Layer 13 of a small transformer language model trained on English Wikipedia (16 layers, counted from 0, width 128).
A neuron adds its activation times its output weights to the MLP's output. To switch it off is to set its activation to zero at one token and run the rest of the model.
A neuron's activation on a vector x is SiLU(gate . x) times (in . x), where the dot is the dot product.

Input weights of the MLP neurons that the questions are about. A number n stands for n times 0.00057.
n7 gate: -80 30 11 -49 -84 -33 -34 -37 -87 -124 -34 -38 19 -105 -91 -125 50 -23 209 91 -189 143 4 -49 92 -61 -30 -57 45 96 26 -22 105 195 52 237 -56 -72 57 180 -113 48 -64 -15 45 8 -240 19 148 -258 -290 -60 15 41 -64 -34 -86 126 -26 186 101 -15 91 -173 30 -134 -145 64 -400 -186 176 157 75 -4 166 65 -57 -144 98 -232 87 67 -148 188 123 -30 -97 251 141 26 26 -7 4 -30 -59 -175 -19 -4 -15 -260 -166 171 168 22 78 219 -172 141 135 105 -76 -56 -68 -23 -121 38 15 -26 67 475 -8 -172 57 102 52 -72 -192 48
n95 gate: 69 -64 0 8 -46 -44 138 167 64 -71 23 105 -175 247 121 -191 84 -129 55 -147 68 80 -79 91 33 79 -15 49 -260 -111 -159 115 19 118 18 11 -93 94 42 228 37 -125 -86 83 101 83 314 -79 -91 193 -56 -149 8 215 83 -38 -26 -22 -94 -128 -135 208 -117 -4 0 26 -33 -15 -114 -46 246 69 -67 -117 41 220 154 -132 -139 19 -322 0 -159 187 103 122 -152 167 85 115 -49 174 105 -60 -7 -76 -31 -53 -87 143 -55 65 129 -160 97 100 -58 34 -78 -127 -268 -151 -238 4 -94 26 292 90 -145 297 95 -90 -98 64 111 -220 59 -44
n108 gate: -100 -95 -40 -24 -83 97 -3 154 7 -119 -65 41 -57 85 21 53 -90 72 -229 72 -119 -30 105 203 -127 109 166 -164 13 70 181 81 -44 -262 13 28 151 82 7 163 -129 144 122 65 34 181 -17 -158 165 -58 -112 20 -82 37 -160 48 -14 20 -27 86 -263 -88 216 90 45 138 -138 -54 100 -48 166 214 -44 213 -17 34 310 38 14 7 -141 -20 -31 -156 -35 -50 -24 -103 -54 23 -61 -20 -44 88 -3 -100 194 -127 -51 7 -27 -69 100 195 30 -20 13 131 -291 27 -113 -248 14 -139 -137 -109 -73 7 108 123 110 -120 79 -133 -64 76 173 84
n173 gate: -211 -129 -81 -256 40 147 141 8 -75 -39 48 177 54 -223 126 57 147 -131 -92 87 20 23 121 -126 42 -24 86 -12 23 -160 -73 23 -86 195 89 -107 46 -154 -138 86 98 104 -156 -51 171 16 55 87 -36 118 -145 -47 -165 77 43 -161 -94 42 -24 446 -89 186 -36 -212 16 8 -244 -51 -52 -103 -101 -378 -125 190 169 4 133 47 192 -12 12 -258 39 -219 0 58 16 -44 186 216 74 108 176 8 -19 111 136 4 -35 -169 12 115 8 -109 27 -19 -99 119 47 -51 189 -62 -20 -328 126 -94 165 110 -120 -20 87 -191 98 314 162 -142 92 -46
n181 gate: 84 4 -31 -197 -310 -66 -113 -143 -339 0 12 63 -124 -207 -20 284 44 115 19 233 153 251 -55 -51 127 91 -78 -224 -89 -296 -116 -189 -121 36 124 123 -27 39 16 211 106 -15 141 43 191 67 66 -284 -276 -71 -188 8 114 -47 -133 -75 59 -293 35 126 12 47 -4 -12 -28 249 -8 -70 -143 12 -4 12 180 95 98 12 -141 47 -82 -36 71 8 -126 -168 -92 15 -50 -99 35 -112 -94 -69 -78 160 143 16 -152 -254 -153 27 -77 246 206 -74 -8 54 50 28 58 -31 -185 35 -107 106 94 47 -96 -16 -202 67 214 224 79 -102 -189 -135 -31 31
n217 gate: -94 81 -4 56 4 -102 33 4 71 -70 135 70 -205 78 41 22 -109 -292 11 -22 82 -43 -126 134 -127 -37 155 -178 -234 53 234 33 96 146 -69 233 -11 142 52 -70 225 109 -144 -186 59 179 52 -56 -116 45 189 -63 -30 -84 -144 -45 -133 102 -97 15 -34 -44 -205 23 -351 73 -33 22 -30 -146 239 -128 30 145 249 -150 93 161 33 -41 -60 -80 71 -85 -23 -11 238 -127 51 -95 318 -215 118 -85 11 15 140 7 -67 -19 -218 -97 30 0 66 -80 115 105 -33 -110 134 149 190 -151 93 56 -53 -115 -88 -100 -7 -296 33 82 -47 -194 -102 -26
n225 gate: 310 143 207 280 -8 99 -8 118 171 -38 113 50 -54 58 85 110 106 -113 121 -51 0 68 -8 -4 46 12 100 39 -111 -107 -145 -103 -4 -43 -38 63 8 31 -82 -46 108 239 19 -43 81 132 -66 -121 -171 -27 -73 92 -39 -329 -35 82 -147 190 140 -179 -175 -61 82 79 -117 150 -130 -247 102 -23 -19 90 -204 19 4 78 74 -78 27 -195 94 221 97 19 248 210 84 43 84 4 46 46 104 -158 46 156 -248 110 -136 279 -163 180 55 249 -214 -103 4 -8 -161 -223 27 137 82 -8 -12 -186 48 -85 -218 120 -86 64 194 112 282 90 163 8
n462 gate: -40 -47 -118 22 -62 50 137 75 18 173 22 29 4 -7 127 -293 180 15 145 -178 76 134 -11 -109 75 15 238 -73 268 -192 25 -135 -126 -143 14 -84 -118 -189 44 47 -65 71 -65 -29 4 -214 -7 -29 182 106 -127 -43 156 -61 -69 196 -130 -178 160 -91 228 -240 15 22 -106 165 -79 224 -106 117 -79 -15 -119 -18 -160 -51 -225 18 -137 33 -44 -14 -84 -90 -33 217 161 95 39 -189 159 -153 11 86 125 -44 -118 -59 -36 148 82 -227 -48 -75 -47 107 127 219 29 216 98 21 179 72 40 -62 59 62 -47 29 245 98 -145 11 100 66 -124 -86
n472 gate: -75 -199 -69 -78 21 -156 133 45 229 213 50 28 -31 -130 -32 0 267 53 -92 -99 77 136 42 -18 100 85 147 11 80 65 0 7 -115 36 -152 -93 135 -169 64 32 46 55 -133 -304 -94 14 -203 -71 21 14 49 -38 7 177 -91 -226 105 -128 -166 -28 98 70 -113 50 -42 -84 122 210 -139 184 108 25 -52 -173 88 -28 -42 32 -95 -131 74 97 -187 -98 21 197 42 -89 -107 -28 168 62 221 87 145 -78 39 4 148 70 -79 142 75 115 -28 -218 198 -43 -10 -7 155 -79 -102 157 63 116 273 98 -160 -81 131 66 -53 126 -62 -159 -100 187
n7 in: 46 60 -78 150 72 77 112 37 -188 41 8 7 207 -4 60 -62 114 76 -15 -192 49 -174 67 53 4 71 0 34 44 -31 -22 15 7 -30 -136 -46 -81 -143 -94 -41 34 -59 78 128 130 176 48 165 -64 150 179 331 -23 81 -78 -4 186 -103 -7 -173 4 133 -143 95 358 304 -115 26 106 60 -219 -186 -67 26 0 91 123 188 11 -38 -169 33 252 71 -129 143 0 121 -177 -15 -7 -88 26 -41 40 128 -8 155 169 -123 103 -280 -30 -33 -196 -74 11 226 -7 -89 135 59 4 19 -127 -52 38 -82 44 -329 113 -81 56 -146 -239 -26 4 365
n95 in: 11 150 -30 53 -95 -4 165 137 -53 108 -87 192 111 82 -38 -84 -175 118 231 -57 56 241 86 -30 29 -219 -127 -143 -308 -54 111 -115 56 -4 166 -145 89 -121 121 -19 15 -229 15 15 22 -23 -176 -8 79 68 -199 -11 -185 -122 98 317 -56 59 -117 -147 155 104 102 11 38 60 -59 -176 53 -91 -22 69 -131 -91 128 57 -38 -23 -112 -95 102 -33 -272 251 -34 48 -115 121 241 174 52 11 -120 -112 -22 11 115 -171 -102 195 -207 -8 49 -89 -48 104 4 57 93 41 132 -4 -132 -79 11 -139 315 252 -56 -105 110 -19 -75 244 -118 38 -184 -144
n108 in: 0 86 237 80 279 139 73 85 -39 -124 -94 10 -44 -89 173 181 -55 16 103 106 26 99 -77 71 -210 45 108 32 -133 52 69 -16 -19 -133 211 68 63 -29 71 -144 -131 -53 121 -74 159 -10 89 51 -106 126 -61 -54 -196 -209 48 22 -118 -60 -48 -48 -26 -38 26 157 90 82 -10 -169 -136 0 89 91 67 255 61 -61 93 97 54 -84 -39 201 -193 -198 -85 85 76 -152 63 -91 -13 -98 67 92 50 116 -225 -52 19 -61 25 -120 -87 41 -70 73 -31 -39 3 -76 84 138 74 -169 10 -119 -59 -154 -60 67 -71 -30 -61 -157 -145 -23 172 95
n173 in: 52 -203 -18 -274 177 25 15 162 150 101 151 73 173 -7 -66 -21 -70 33 192 73 -197 28 160 40 -140 51 -36 161 -166 26 -83 -115 185 103 172 -185 -216 99 11 -33 25 111 -156 -26 -18 198 156 73 -15 -15 98 -109 187 -94 146 7 -127 32 -113 -114 195 36 154 178 81 -29 87 47 -55 -155 62 63 113 -103 121 -96 -288 -176 -153 -11 132 79 99 51 -97 14 173 11 -47 -22 -102 -86 -171 -225 -36 228 -41 -48 168 -73 140 343 247 -97 97 -32 -57 -44 -33 -54 106 90 11 44 106 -55 -127 128 -51 -66 -15 234 7 26 75 -136 146 97
n181 in: -154 15 -109 107 -165 -60 -200 -82 30 -49 -73 -198 26 125 61 -137 100 -54 -22 -183 -145 166 -64 -96 -287 -76 -132 126 -101 213 -142 -213 4 35 64 4 150 8 23 -239 -144 -104 -38 -283 11 -69 132 -46 4 -103 212 106 -221 -19 4 65 148 119 232 96 8 -143 8 -101 19 -150 -45 -144 31 222 94 -162 72 103 -49 0 -34 149 72 -12 157 116 -214 19 -224 -30 -60 207 -4 -67 121 56 -148 -64 82 15 4 -8 145 220 37 38 -219 15 222 -26 66 -249 -98 166 -42 -19 180 -132 -57 23 -183 -61 117 -141 -119 -334 -80 141 149 61 -93 142
n217 in: -21 -162 55 -178 -77 417 -48 -103 84 -38 105 90 27 -45 -45 14 -119 -81 -68 101 -66 61 -246 -199 20 -90 -224 3 -154 11 14 96 38 -35 10 -67 -68 -66 -63 42 -66 24 35 -38 193 195 -45 -146 -14 -129 -156 238 153 -55 -35 157 -14 -300 125 -129 43 -69 -56 50 -140 -110 158 14 67 -74 148 109 104 101 83 11 45 -101 17 -18 -42 44 59 14 -99 99 -120 42 -3 -58 135 -51 -59 10 116 66 -18 70 -7 -156 242 137 -95 14 3 68 172 -161 79 62 -24 -85 -31 28 94 -42 39 267 -182 38 -31 -137 -348 -146 -58 31 132 -188
n225 in: 67 -40 -116 63 45 0 -11 -69 18 -168 33 81 -25 -117 -166 269 -145 -89 -25 -218 166 7 132 166 177 -11 106 48 -40 -49 54 40 212 -238 -83 -205 -149 295 -63 114 220 65 -33 166 -222 22 -380 266 -26 -55 -51 106 -66 -203 -224 107 -22 -29 -22 -81 132 -80 -7 -97 96 -11 -76 29 -141 130 -168 7 -70 -177 -118 115 -77 -70 92 -115 -85 -40 181 77 -142 -137 -95 137 130 76 55 -105 -26 -139 69 0 56 208 125 143 -29 115 74 25 36 -22 -114 -30 51 135 66 54 22 -84 55 -206 113 -55 -189 173 -48 15 -129 -62 -79 74 234 134
n462 in: -63 -180 -72 -111 -179 -24 10 188 -38 117 -14 10 -51 239 56 -142 25 119 24 -31 3 94 -156 -42 -48 -66 162 63 0 -145 58 119 -35 263 96 130 -147 125 10 -76 -80 303 -141 87 -172 115 -107 28 -24 3 -218 93 7 65 59 -31 156 -78 -59 -119 79 -86 -122 -152 42 21 55 114 14 46 -90 162 -24 -182 -198 56 87 45 -80 -147 42 7 -73 -48 102 -89 27 -315 267 55 -24 -269 -69 104 89 217 -85 98 -87 76 3 77 -126 -89 117 -191 -47 196 45 -86 129 82 -237 0 0 -125 -92 -66 -21 -38 98 115 163 7 112 -98 81 96
n472 in: 3 106 211 66 -56 -187 79 -122 118 -24 -56 62 123 -151 35 131 261 125 -13 69 -62 80 72 3 149 -180 140 69 231 -74 -17 153 -75 -101 190 -10 71 -17 93 179 3 34 86 -100 -72 -41 103 384 -139 17 -199 -27 -35 82 -151 -149 192 213 83 -87 7 -269 -104 112 -208 96 -27 52 0 80 -3 -168 45 -76 21 -164 -172 -14 52 0 35 179 69 86 112 -115 37 42 75 10 172 -85 76 -7 20 -55 -35 108 24 17 -81 31 -171 82 -123 163 -17 -136 -17 72 -3 -10 177 -89 -69 179 -53 -231 -102 190 -80 18 14 -127 -132 -24 -27 34

Output weights of the MLP neurons that the questions are about. A number n stands for n times 0.001.
n7: 56 22 4 13 -84 0 -82 68 18 -102 2 22 -29 28 -40 45 -9 -36 131 -45 57 -16 102 -5 73 40 38 -35 55 -257 -11 -16 -2 -79 -64 33 -96 37 129 -95 -81 -3 12 80 32 -27 -11 30 71 -13 -32 -32 -28 -34 -2 -181 13 -3 5 -37 -11 0 21 -12 0 -69 113 26 2 -20 -19 -20 11 479 56 2 -2 -102 18 -93 -70 -29 31 -32 43 -100 -27 -79 14 -4 0 85 -14 -37 -13 -56 -66 -56 16 -39 -29 41 9 -39 -22 -72 2 -7 7 11 -75 -32 -27 -25 -59 41 36 -40 116 12 12 125 5 -22 19 -30 -48 18
n95: 14 -57 64 6 2 -27 -28 -76 -23 157 128 41 -61 -80 -125 29 -16 44 28 62 33 64 98 -16 16 -25 87 -45 49 -50 -6 129 -48 -46 -30 -125 -59 -97 36 20 -54 34 57 -65 73 7 28 -113 6 23 69 -64 100 59 108 -34 102 -98 -61 74 -121 -104 32 69 20 58 -106 -12 23 91 -18 64 101 -198 -100 -49 37 79 21 -14 22 -15 257 -18 -44 -70 -44 95 -69 4 46 41 46 71 17 82 4 20 -2 -64 -145 -26 16 -17 -96 -46 -53 -59 -56 -110 -18 -2 70 -74 74 -8 -54 -48 94 101 -37 62 -30 12 55 72 138 -10
n108: 26 -62 -160 87 -120 -56 -50 -38 -70 275 73 -43 -48 6 -68 -128 -8 38 23 -42 7 -130 11 -65 90 -32 24 -39 -6 -78 -64 -26 34 -120 -127 -34 36 7 -69 -107 37 -85 -19 8 -47 -41 -53 33 2 -42 104 156 25 46 -154 35 103 36 51 33 -5 -17 -69 23 -35 27 34 107 91 87 10 25 -90 -239 -19 2 -109 23 40 47 0 -4 -2 -23 -34 -61 -20 56 25 58 -54 16 -34 -34 24 -68 -32 -86 -91 -12 15 57 2 -128 55 24 105 -63 -40 50 0 -27 6 144 -32 -8 -18 36 122 -103 -22 97 16 47 49 -16 -158 -59
n173: 55 -78 -53 -111 -24 22 106 30 30 -163 91 -24 37 2 -12 -41 -44 -76 -25 156 -58 -123 -21 -34 51 -65 105 -29 55 -41 -104 -133 -54 -192 39 -49 -32 -141 -60 -84 -54 80 -38 -35 -118 0 37 59 78 98 0 -27 -4 35 -48 -75 -60 -202 -36 85 158 4 -99 67 87 4 -13 -8 -60 12 -86 -4 -104 102 26 -18 -6 -111 78 56 140 -60 -17 -56 64 47 -37 -103 82 111 47 -62 152 -37 126 53 110 8 4 -13 58 24 2 -78 91 -26 -82 50 -73 -34 25 -130 -69 -53 -54 -47 26 90 -9 -24 19 -101 -29 70 -34 6 51 65
n181: -150 28 -89 -12 -52 -65 -33 11 -35 163 121 -89 91 8 66 26 -21 -123 -47 51 8 47 21 187 122 24 42 -86 -19 59 -18 -76 -100 77 -20 47 9 90 -68 -32 81 -67 21 -140 72 98 -61 -72 -139 -30 -128 -22 -11 78 -11 51 2 -20 11 39 127 4 54 -4 39 -44 -4 -86 62 -16 58 148 -73 49 -30 -77 48 -17 -37 -42 63 -4 -99 -42 -88 -81 98 -103 19 -122 -60 49 -97 67 -172 6 -51 -54 -34 -96 -110 57 17 -70 -21 -72 -8 -64 -52 51 76 29 -81 -13 126 -66 -13 -72 -47 9 91 157 44 86 -112 -83 18 109
n217: 34 -64 107 158 -99 0 40 8 10 185 76 55 48 -16 -61 69 -58 -38 -13 -6 43 -115 90 -16 -22 63 -67 43 -102 -11 -24 -110 -67 80 76 -46 -72 2 -14 3 -2 18 -154 46 12 102 -32 -66 -43 -122 -67 32 120 95 -63 75 6 -184 -157 138 -15 -45 -66 59 58 -131 -91 64 35 16 -68 43 -21 124 110 -62 66 -109 116 -45 28 -6 -44 -79 10 -103 -27 8 93 -34 106 14 -60 71 32 -40 29 -84 -83 -74 -58 33 39 66 80 85 -69 6 -42 75 -69 -28 10 -27 -72 51 -42 32 -58 21 -20 144 69 55 -31 -14 -8 14
n225: 89 33 -79 -20 39 -33 60 -74 61 -87 10 -59 87 37 29 -10 -74 -14 -138 -79 -111 -8 -54 -72 34 -47 -69 18 75 144 73 25 -140 -91 102 -25 -6 141 8 -69 -13 94 122 -76 -57 27 64 -48 85 -76 -19 -41 -49 -35 65 -58 80 -9 -16 -37 -140 -38 94 38 14 19 -34 -60 20 -50 21 101 -80 -42 19 4 113 4 83 83 -123 -58 14 43 19 -16 -59 96 -35 39 87 0 -54 67 20 24 99 8 68 -55 -32 15 40 0 60 78 82 -12 99 -12 -58 53 -119 0 -207 -46 -109 -42 -4 -24 -73 83 72 84 -79 -102 29 -59
n462: -8 -66 59 0 75 86 63 -2 -22 266 -12 -85 -91 85 -79 -152 -31 64 -2 57 -103 77 -97 -12 -46 26 -60 -93 -48 -9 6 -77 -35 27 46 83 83 99 16 -66 58 36 46 33 28 -18 -9 87 -58 65 51 2 -51 60 -71 87 31 20 -39 -6 47 21 99 27 -33 -33 -111 17 -5 3 -3 -54 70 -133 -9 73 7 5 -42 46 38 7 -14 28 48 29 -51 -81 -32 24 -66 -2 20 12 4 -73 -71 24 22 4 52 82 100 -118 -22 -20 11 -101 2 92 -64 -143 76 -18 -100 0 -107 7 76 -18 -7 233 7 -5 8 -25 -39 -57
n472: -51 57 -63 -87 70 -21 -84 10 -101 -7 -48 15 64 -4 55 31 -65 -19 54 -18 -7 -99 37 -23 -66 -82 66 23 8 67 -24 -18 19 13 14 -70 2 -104 -39 106 -26 -15 26 18 55 -19 -65 -129 -72 -92 67 32 -102 22 -92 233 -56 -119 -73 26 89 84 63 -80 89 -18 -79 -63 99 -38 -116 -38 -12 302 5 18 -34 -13 -111 29 61 -38 -95 6 -53 133 -61 42 -38 -14 -48 -23 10 -39 -54 -43 2 -13 -40 75 -9 -66 -29 63 66 -88 7 -10 83 27 31 2 33 17 50 -75 4 59 -69 -144 2 90 -43 81 39 31 -44 -34

Each question names a token from some text and the token that comes next. It shows the vector x that enters the MLP there. A number n stands for n times 0.014.

Then comes g, the gradient of the next token's log-probability with respect to the MLP's output, scaled to length 1. A neuron's effect is roughly proportional to its activation times (output weights . g). A number n stands for n times 0.00078.

"\n", then "Senator "
x: -29 -97 -141 35 -28 36 -25 65 -47 267 79 117 -59 -39 -172 -71 47 29 12 -28 9 -39 59 17 13 -4 -13 34 -17 256 78 20 39 -21 17 83 113 26 -80 67 -119 -47 -66 -114 -98 -103 -28 -105 99 114 -53 28 -109 87 101 107 -121 145 -16 47 -11 123 -79 32 8 -61 -64 -175 -92 -76 101 -7 62 -108 53 58 48 -47 19 15 89 -40 46 -92 62 -203 7 -36 -80 133 22 3 -1 30 -51 59 75 99 -192 51 -63 73 -7 -53 18 66 -87 -63 32 -71 -167 -51 -83 -72 11 55 80 -113 90 112 -25 159 5 -20 26 7 -66 -129
g: -19 116 7 -26 126 -29 -14 100 106 50 26 -18 145 172 -74 35 -71 -207 22 25 -39 -101 -134 -10 175 118 -40 212 -52 -80 -54 -78 -47 -1 -71 -18 -31 -136 -156 175 6 -126 -49 -33 5 366 -9 -9 -12 -112 182 -31 38 -137 -26 -15 160 -16 -50 7 119 -96 17 203 30 183 68 248 -90 99 -143 21 212 -102 -73 14 83 217 -42 -56 -80 82 74 12 110 306 25 131 173 -240 213 60 9 -216 -23 82 -45 -67 -91 6 9 -135 -94 -163 191 -187 -97 -166 -8 87 222 39 -13 -184 -17 87 15 19 20 -15 136 83 104 -35 163 -103 -27 -17
Which two neurons, each switched off alone, lower its probability most, in order? n7, n95

"sound", then "ed "
x: -259 14 180 -74 47 -36 -52 54 -39 178 114 25 -60 5 32 -12 13 -97 -50 54 110 -47 -87 -77 -78 -112 161 -149 -47 -67 122 -61 -39 -61 -18 6 7 156 142 122 60 4 -9 -36 -88 -55 128 -139 193 68 79 -82 -56 48 -17 113 -139 -24 24 13 -43 -33 8 -128 -26 20 -75 37 185 -116 -83 -87 77 207 -90 78 72 -17 57 63 -65 -138 -81 4 34 -2 -86 -9 -213 -88 -76 116 42 151 -16 88 199 66 36 -123 137 -30 208 25 -23 138 -23 119 -133 -75 -77 -31 -58 -35 -62 54 116 59 -60 -30 2 22 97 31 -48 25 -21 15
g: 10 7 -101 -43 -53 11 31 -64 -157 -73 -32 -225 72 42 -75 217 241 -16 222 -40 159 57 -70 76 -54 -127 -129 49 -50 -154 146 44 16 11 -253 -23 95 -221 11 146 32 -40 -122 50 42 -137 86 -106 23 -4 34 351 64 72 -205 -22 -301 -71 -9 103 55 -41 -147 16 70 -108 113 -32 -59 154 -27 12 194 27 149 241 -137 30 -97 -21 17 -190 -31 162 188 88 59 -7 -119 -97 1 -190 -130 55 241 -36 64 -105 63 141 135 218 -176 30 -24 -190 28 -3 59 77 -112 -59 39 5 80 50 10 -16 -122 -80 118 -62 112 -66 -11 100 37 -25
Which two neurons, each switched off alone, lower its probability most, in order? n472, n95

"was ", then "transferred "
x: -109 32 -97 -78 -34 -13 1 141 207 203 -47 -103 -60 213 -162 152 42 -33 26 -85 102 -24 -37 0 20 128 108 58 -22 -64 -30 -121 -1 65 -28 4 -22 7 132 -1 31 56 -38 -79 -310 -22 -75 -125 34 -6 110 -32 -243 121 115 -85 38 -43 -75 -51 30 101 32 122 -78 3 -97 1 -108 -26 -202 6 84 -260 52 10 -103 20 45 34 53 -14 -55 27 -102 -56 112 -48 87 -84 55 63 -101 70 13 92 37 125 94 181 -10 -36 71 22 -35 -70 -56 27 59 27 -28 159 -33 -68 82 136 -43 58 131 -141 -8 12 11 -6 39 -98 0 76
g: 115 -58 -202 -79 -62 46 50 -60 -22 -43 -47 5 -159 70 -217 180 224 -43 -36 29 2 30 186 74 94 -84 46 -91 -78 41 -105 -4 84 133 -92 73 43 118 -105 -57 19 130 27 -138 156 31 173 -32 11 -133 -194 137 -115 43 112 -52 125 126 100 120 12 212 -131 134 19 47 49 -37 -39 22 277 -34 -24 -40 34 28 -16 2 37 -131 28 -145 100 30 10 -44 211 -77 -253 229 101 -240 126 -66 32 179 56 -72 40 63 69 -60 132 -197 -257 -111 -216 31 196 -111 -132 -27 7 193 90 13 -156 -16 13 -26 -114 -59 211 45 172 197 -30 -60
Which two neurons, each switched off alone, lower its probability most, in order? n472, n217

"z", then "ier "
x: -243 -110 59 -46 -228 203 -103 -97 -39 51 -42 -120 -74 -112 27 9 151 -33 53 -146 -82 12 -97 -94 -60 -120 74 45 42 60 185 -29 29 -125 83 110 28 65 -8 38 -150 -98 -42 45 -59 11 129 -52 147 -18 -78 90 10 -24 -117 101 91 127 132 -129 7 -125 -93 -31 -165 -168 -10 -22 182 98 -80 -42 71 106 -26 -51 -6 104 -137 -77 -112 -86 114 -45 -67 -158 7 18 -6 104 -48 126 -91 -135 48 223 151 -39 181 12 161 66 44 20 26 55 -92 -30 -35 135 12 -154 33 -30 55 -6 71 74 17 34 -30 -27 35 38 -50 82 99 122
g: -62 -128 117 -84 8 -93 -53 115 -192 99 170 138 152 -44 131 178 -109 42 -37 30 196 149 173 -38 272 -72 20 47 -199 -173 77 77 138 54 176 95 -43 -103 86 -72 -9 23 -137 194 -127 -80 126 -172 10 71 -36 -18 274 -186 -145 -38 75 125 88 37 -17 40 -135 98 13 32 -40 -158 -158 93 60 -96 -183 -39 137 -138 -32 12 27 -284 -9 42 190 39 -70 78 -19 -35 -1 207 10 -151 -6 8 15 79 128 -246 -87 66 -121 -137 -67 69 -69 28 2 -49 130 -15 -63 65 161 53 -13 34 -153 -32 -173 -106 -35 -30 109 117 -157 191 108 115
Which neuron, switched off, raises the next token's probability most? n217

"about ", then "sum"
x: -37 109 16 -18 -46 -39 -126 49 64 107 26 -39 -73 -21 8 -82 30 64 76 -70 54 -69 -46 -59 49 9 32 46 38 -79 -16 0 -46 -19 -55 -101 -70 56 29 10 48 61 -61 73 -50 140 -7 52 21 24 40 -19 13 86 -8 60 74 7 -33 -65 31 -44 -33 39 -10 -19 14 7 33 -145 -84 10 45 -327 -22 8 -26 -63 69 -16 -134 -55 -88 -19 -3 -59 -44 -48 4 20 -33 -38 -79 -25 -8 99 -31 19 -17 20 -8 41 -23 81 -86 -61 8 -17 17 14 -31 10 -42 43 -88 28 40 66 88 165 -22 277 21 85 172 10 9 19
g: 150 -16 50 31 57 -102 78 -37 20 56 -47 -144 87 232 -37 -12 -66 -138 -93 -1 50 110 -4 -2 -239 332 -35 -9 -24 -225 -50 -120 -20 20 51 115 -2 112 -224 -84 25 -135 34 16 94 147 -96 92 -25 -33 31 -225 11 39 102 -266 -163 220 49 -84 46 1 37 -195 114 142 134 -62 66 162 -145 104 219 92 -97 -242 -79 214 -4 9 -140 230 -106 168 30 -16 9 39 -71 -8 37 112 -16 119 4 95 -51 153 241 86 -23 -35 -102 -54 -100 118 6 -7 312 -103 176 42 96 5 -12 -5 47 60 -28 96 11 -11 60 -11 100 -76 8 -200
Which neuron, switched off, raises the next token's probability most? n108

"in ", then "spons"
x: 31 122 -35 26 -154 -49 -116 85 52 52 -43 -29 11 -59 -41 -12 -1 65 -17 -90 -3 -206 -56 -106 -68 -18 201 213 -53 -62 71 -39 -45 14 -48 -39 -27 2 102 60 -80 81 -12 -5 -39 140 -2 -48 8 -41 -28 62 -43 -110 94 15 23 -16 14 -68 -5 84 -6 7 -24 30 48 -12 -73 -113 -37 -94 107 -202 -24 -73 47 5 84 -77 -93 -32 -73 -69 104 -78 -135 15 12 -54 -62 56 -90 -34 -34 16 24 -4 7 27 -15 -28 -24 19 31 -42 -5 -90 53 -53 -158 -7 2 20 -45 10 44 31 80 180 -51 255 -15 72 169 13 90 52
g: 47 113 -278 5 22 -101 -1 59 135 19 71 -4 15 -298 -29 125 200 74 -70 194 -166 150 32 116 -95 31 -28 -103 -136 -159 175 -32 -110 39 -59 280 -52 -293 -174 176 51 -161 22 -120 -20 78 -247 -221 -70 56 120 27 -138 -30 -107 -183 172 -1 -135 139 -32 -96 -84 137 111 -19 -40 -106 35 153 -17 -32 -53 132 -35 -116 -126 -35 -183 -25 -145 20 108 -102 129 -171 -35 44 -99 -110 44 59 148 62 51 29 -143 -128 -29 -30 12 -89 -40 -131 56 144 58 -306 -80 -50 28 10 124 105 23 43 28 24 -68 -54 74 -32 4 150 -102 36 5 -35
Which neuron, switched off, raises the next token's probability most? n95

"(", then "as "
x: 5 -123 -64 35 -78 10 -38 58 4 265 -44 57 86 32 -42 -83 -70 -104 -26 -18 30 122 -82 -56 203 -18 -45 31 21 2 92 13 98 -32 -78 41 -68 -74 -48 4 -31 -52 -29 111 -66 8 21 45 143 20 -45 54 -4 119 -100 -89 -98 -6 95 -3 99 -8 -115 -14 52 -40 -37 -105 14 -86 -173 -98 61 -305 80 -32 -78 -62 -21 9 -16 6 38 -56 -34 -66 4 12 76 -19 -99 48 -93 -112 -3 -39 96 0 -102 -17 12 96 123 21 67 -35 -22 167 -47 -120 83 -53 -8 -55 30 -32 132 39 38 55 42 173 3 11 48 -62 -50 -117
g: -80 119 -38 97 -287 10 -102 -279 47 31 157 86 89 -179 -23 -11 -172 62 107 77 60 43 -27 -26 99 79 191 -98 48 93 153 94 134 -125 -63 -4 -32 38 -87 -102 -85 32 -181 22 -130 -40 154 -6 120 -29 66 -18 -80 137 189 101 179 -41 -43 114 21 41 -1 20 -172 -56 175 207 169 321 13 -59 193 -68 -44 -18 -239 36 -18 -22 51 -65 283 72 38 -146 -26 137 -31 227 -184 67 -10 15 -135 142 -60 138 49 55 -96 274 17 6 -51 -91 151 -11 124 75 -113 78 151 70 60 74 -16 52 -40 -114 39 1 -63 140 160 137 23 12
Which neuron, switched off, lowers the next token's probability most? n95

"statement ", then "in "
x: -75 199 -58 -56 -139 -76 5 78 79 154 35 25 -58 145 -10 -45 -96 60 -4 -48 133 -9 50 59 -72 -20 -34 -23 118 -128 -17 -23 -53 -42 -120 45 -28 33 103 19 8 8 -85 -121 -241 -2 -147 -45 3 -167 118 -59 -47 -21 -55 10 -108 45 5 -133 43 128 -6 -52 -111 98 33 201 64 -27 -167 -121 137 -224 -3 59 -187 28 139 -67 68 -18 12 41 -76 -59 -21 27 -9 2 -141 126 -38 64 -24 62 -59 132 57 12 24 64 59 -14 52 9 -98 -51 -146 -116 43 135 -1 90 33 37 87 229 126 -200 -27 111 -120 73 123 -16 95 -17
g: -48 34 265 127 -69 -86 13 73 151 32 27 90 -109 -71 -49 218 -2 -69 -3 -47 -12 60 198 -105 -61 -41 -173 73 143 125 173 -128 -45 -150 -102 -199 107 -3 100 -157 177 -92 -36 57 -80 25 95 -67 -82 48 -159 61 26 239 84 -26 82 -112 -114 11 31 70 -137 22 -141 115 6 194 70 202 -109 -144 80 -97 237 54 253 -43 -48 49 44 191 271 5 156 11 -136 72 45 163 -31 -5 -27 38 -36 72 99 -152 -90 246 -72 58 -207 15 -226 -152 27 93 38 -119 23 -85 98 5 -124 202 -129 132 -35 -67 89 6 137 -95 4 71 -77 28
Which neuron, switched off, lowers the next token's probability most? n472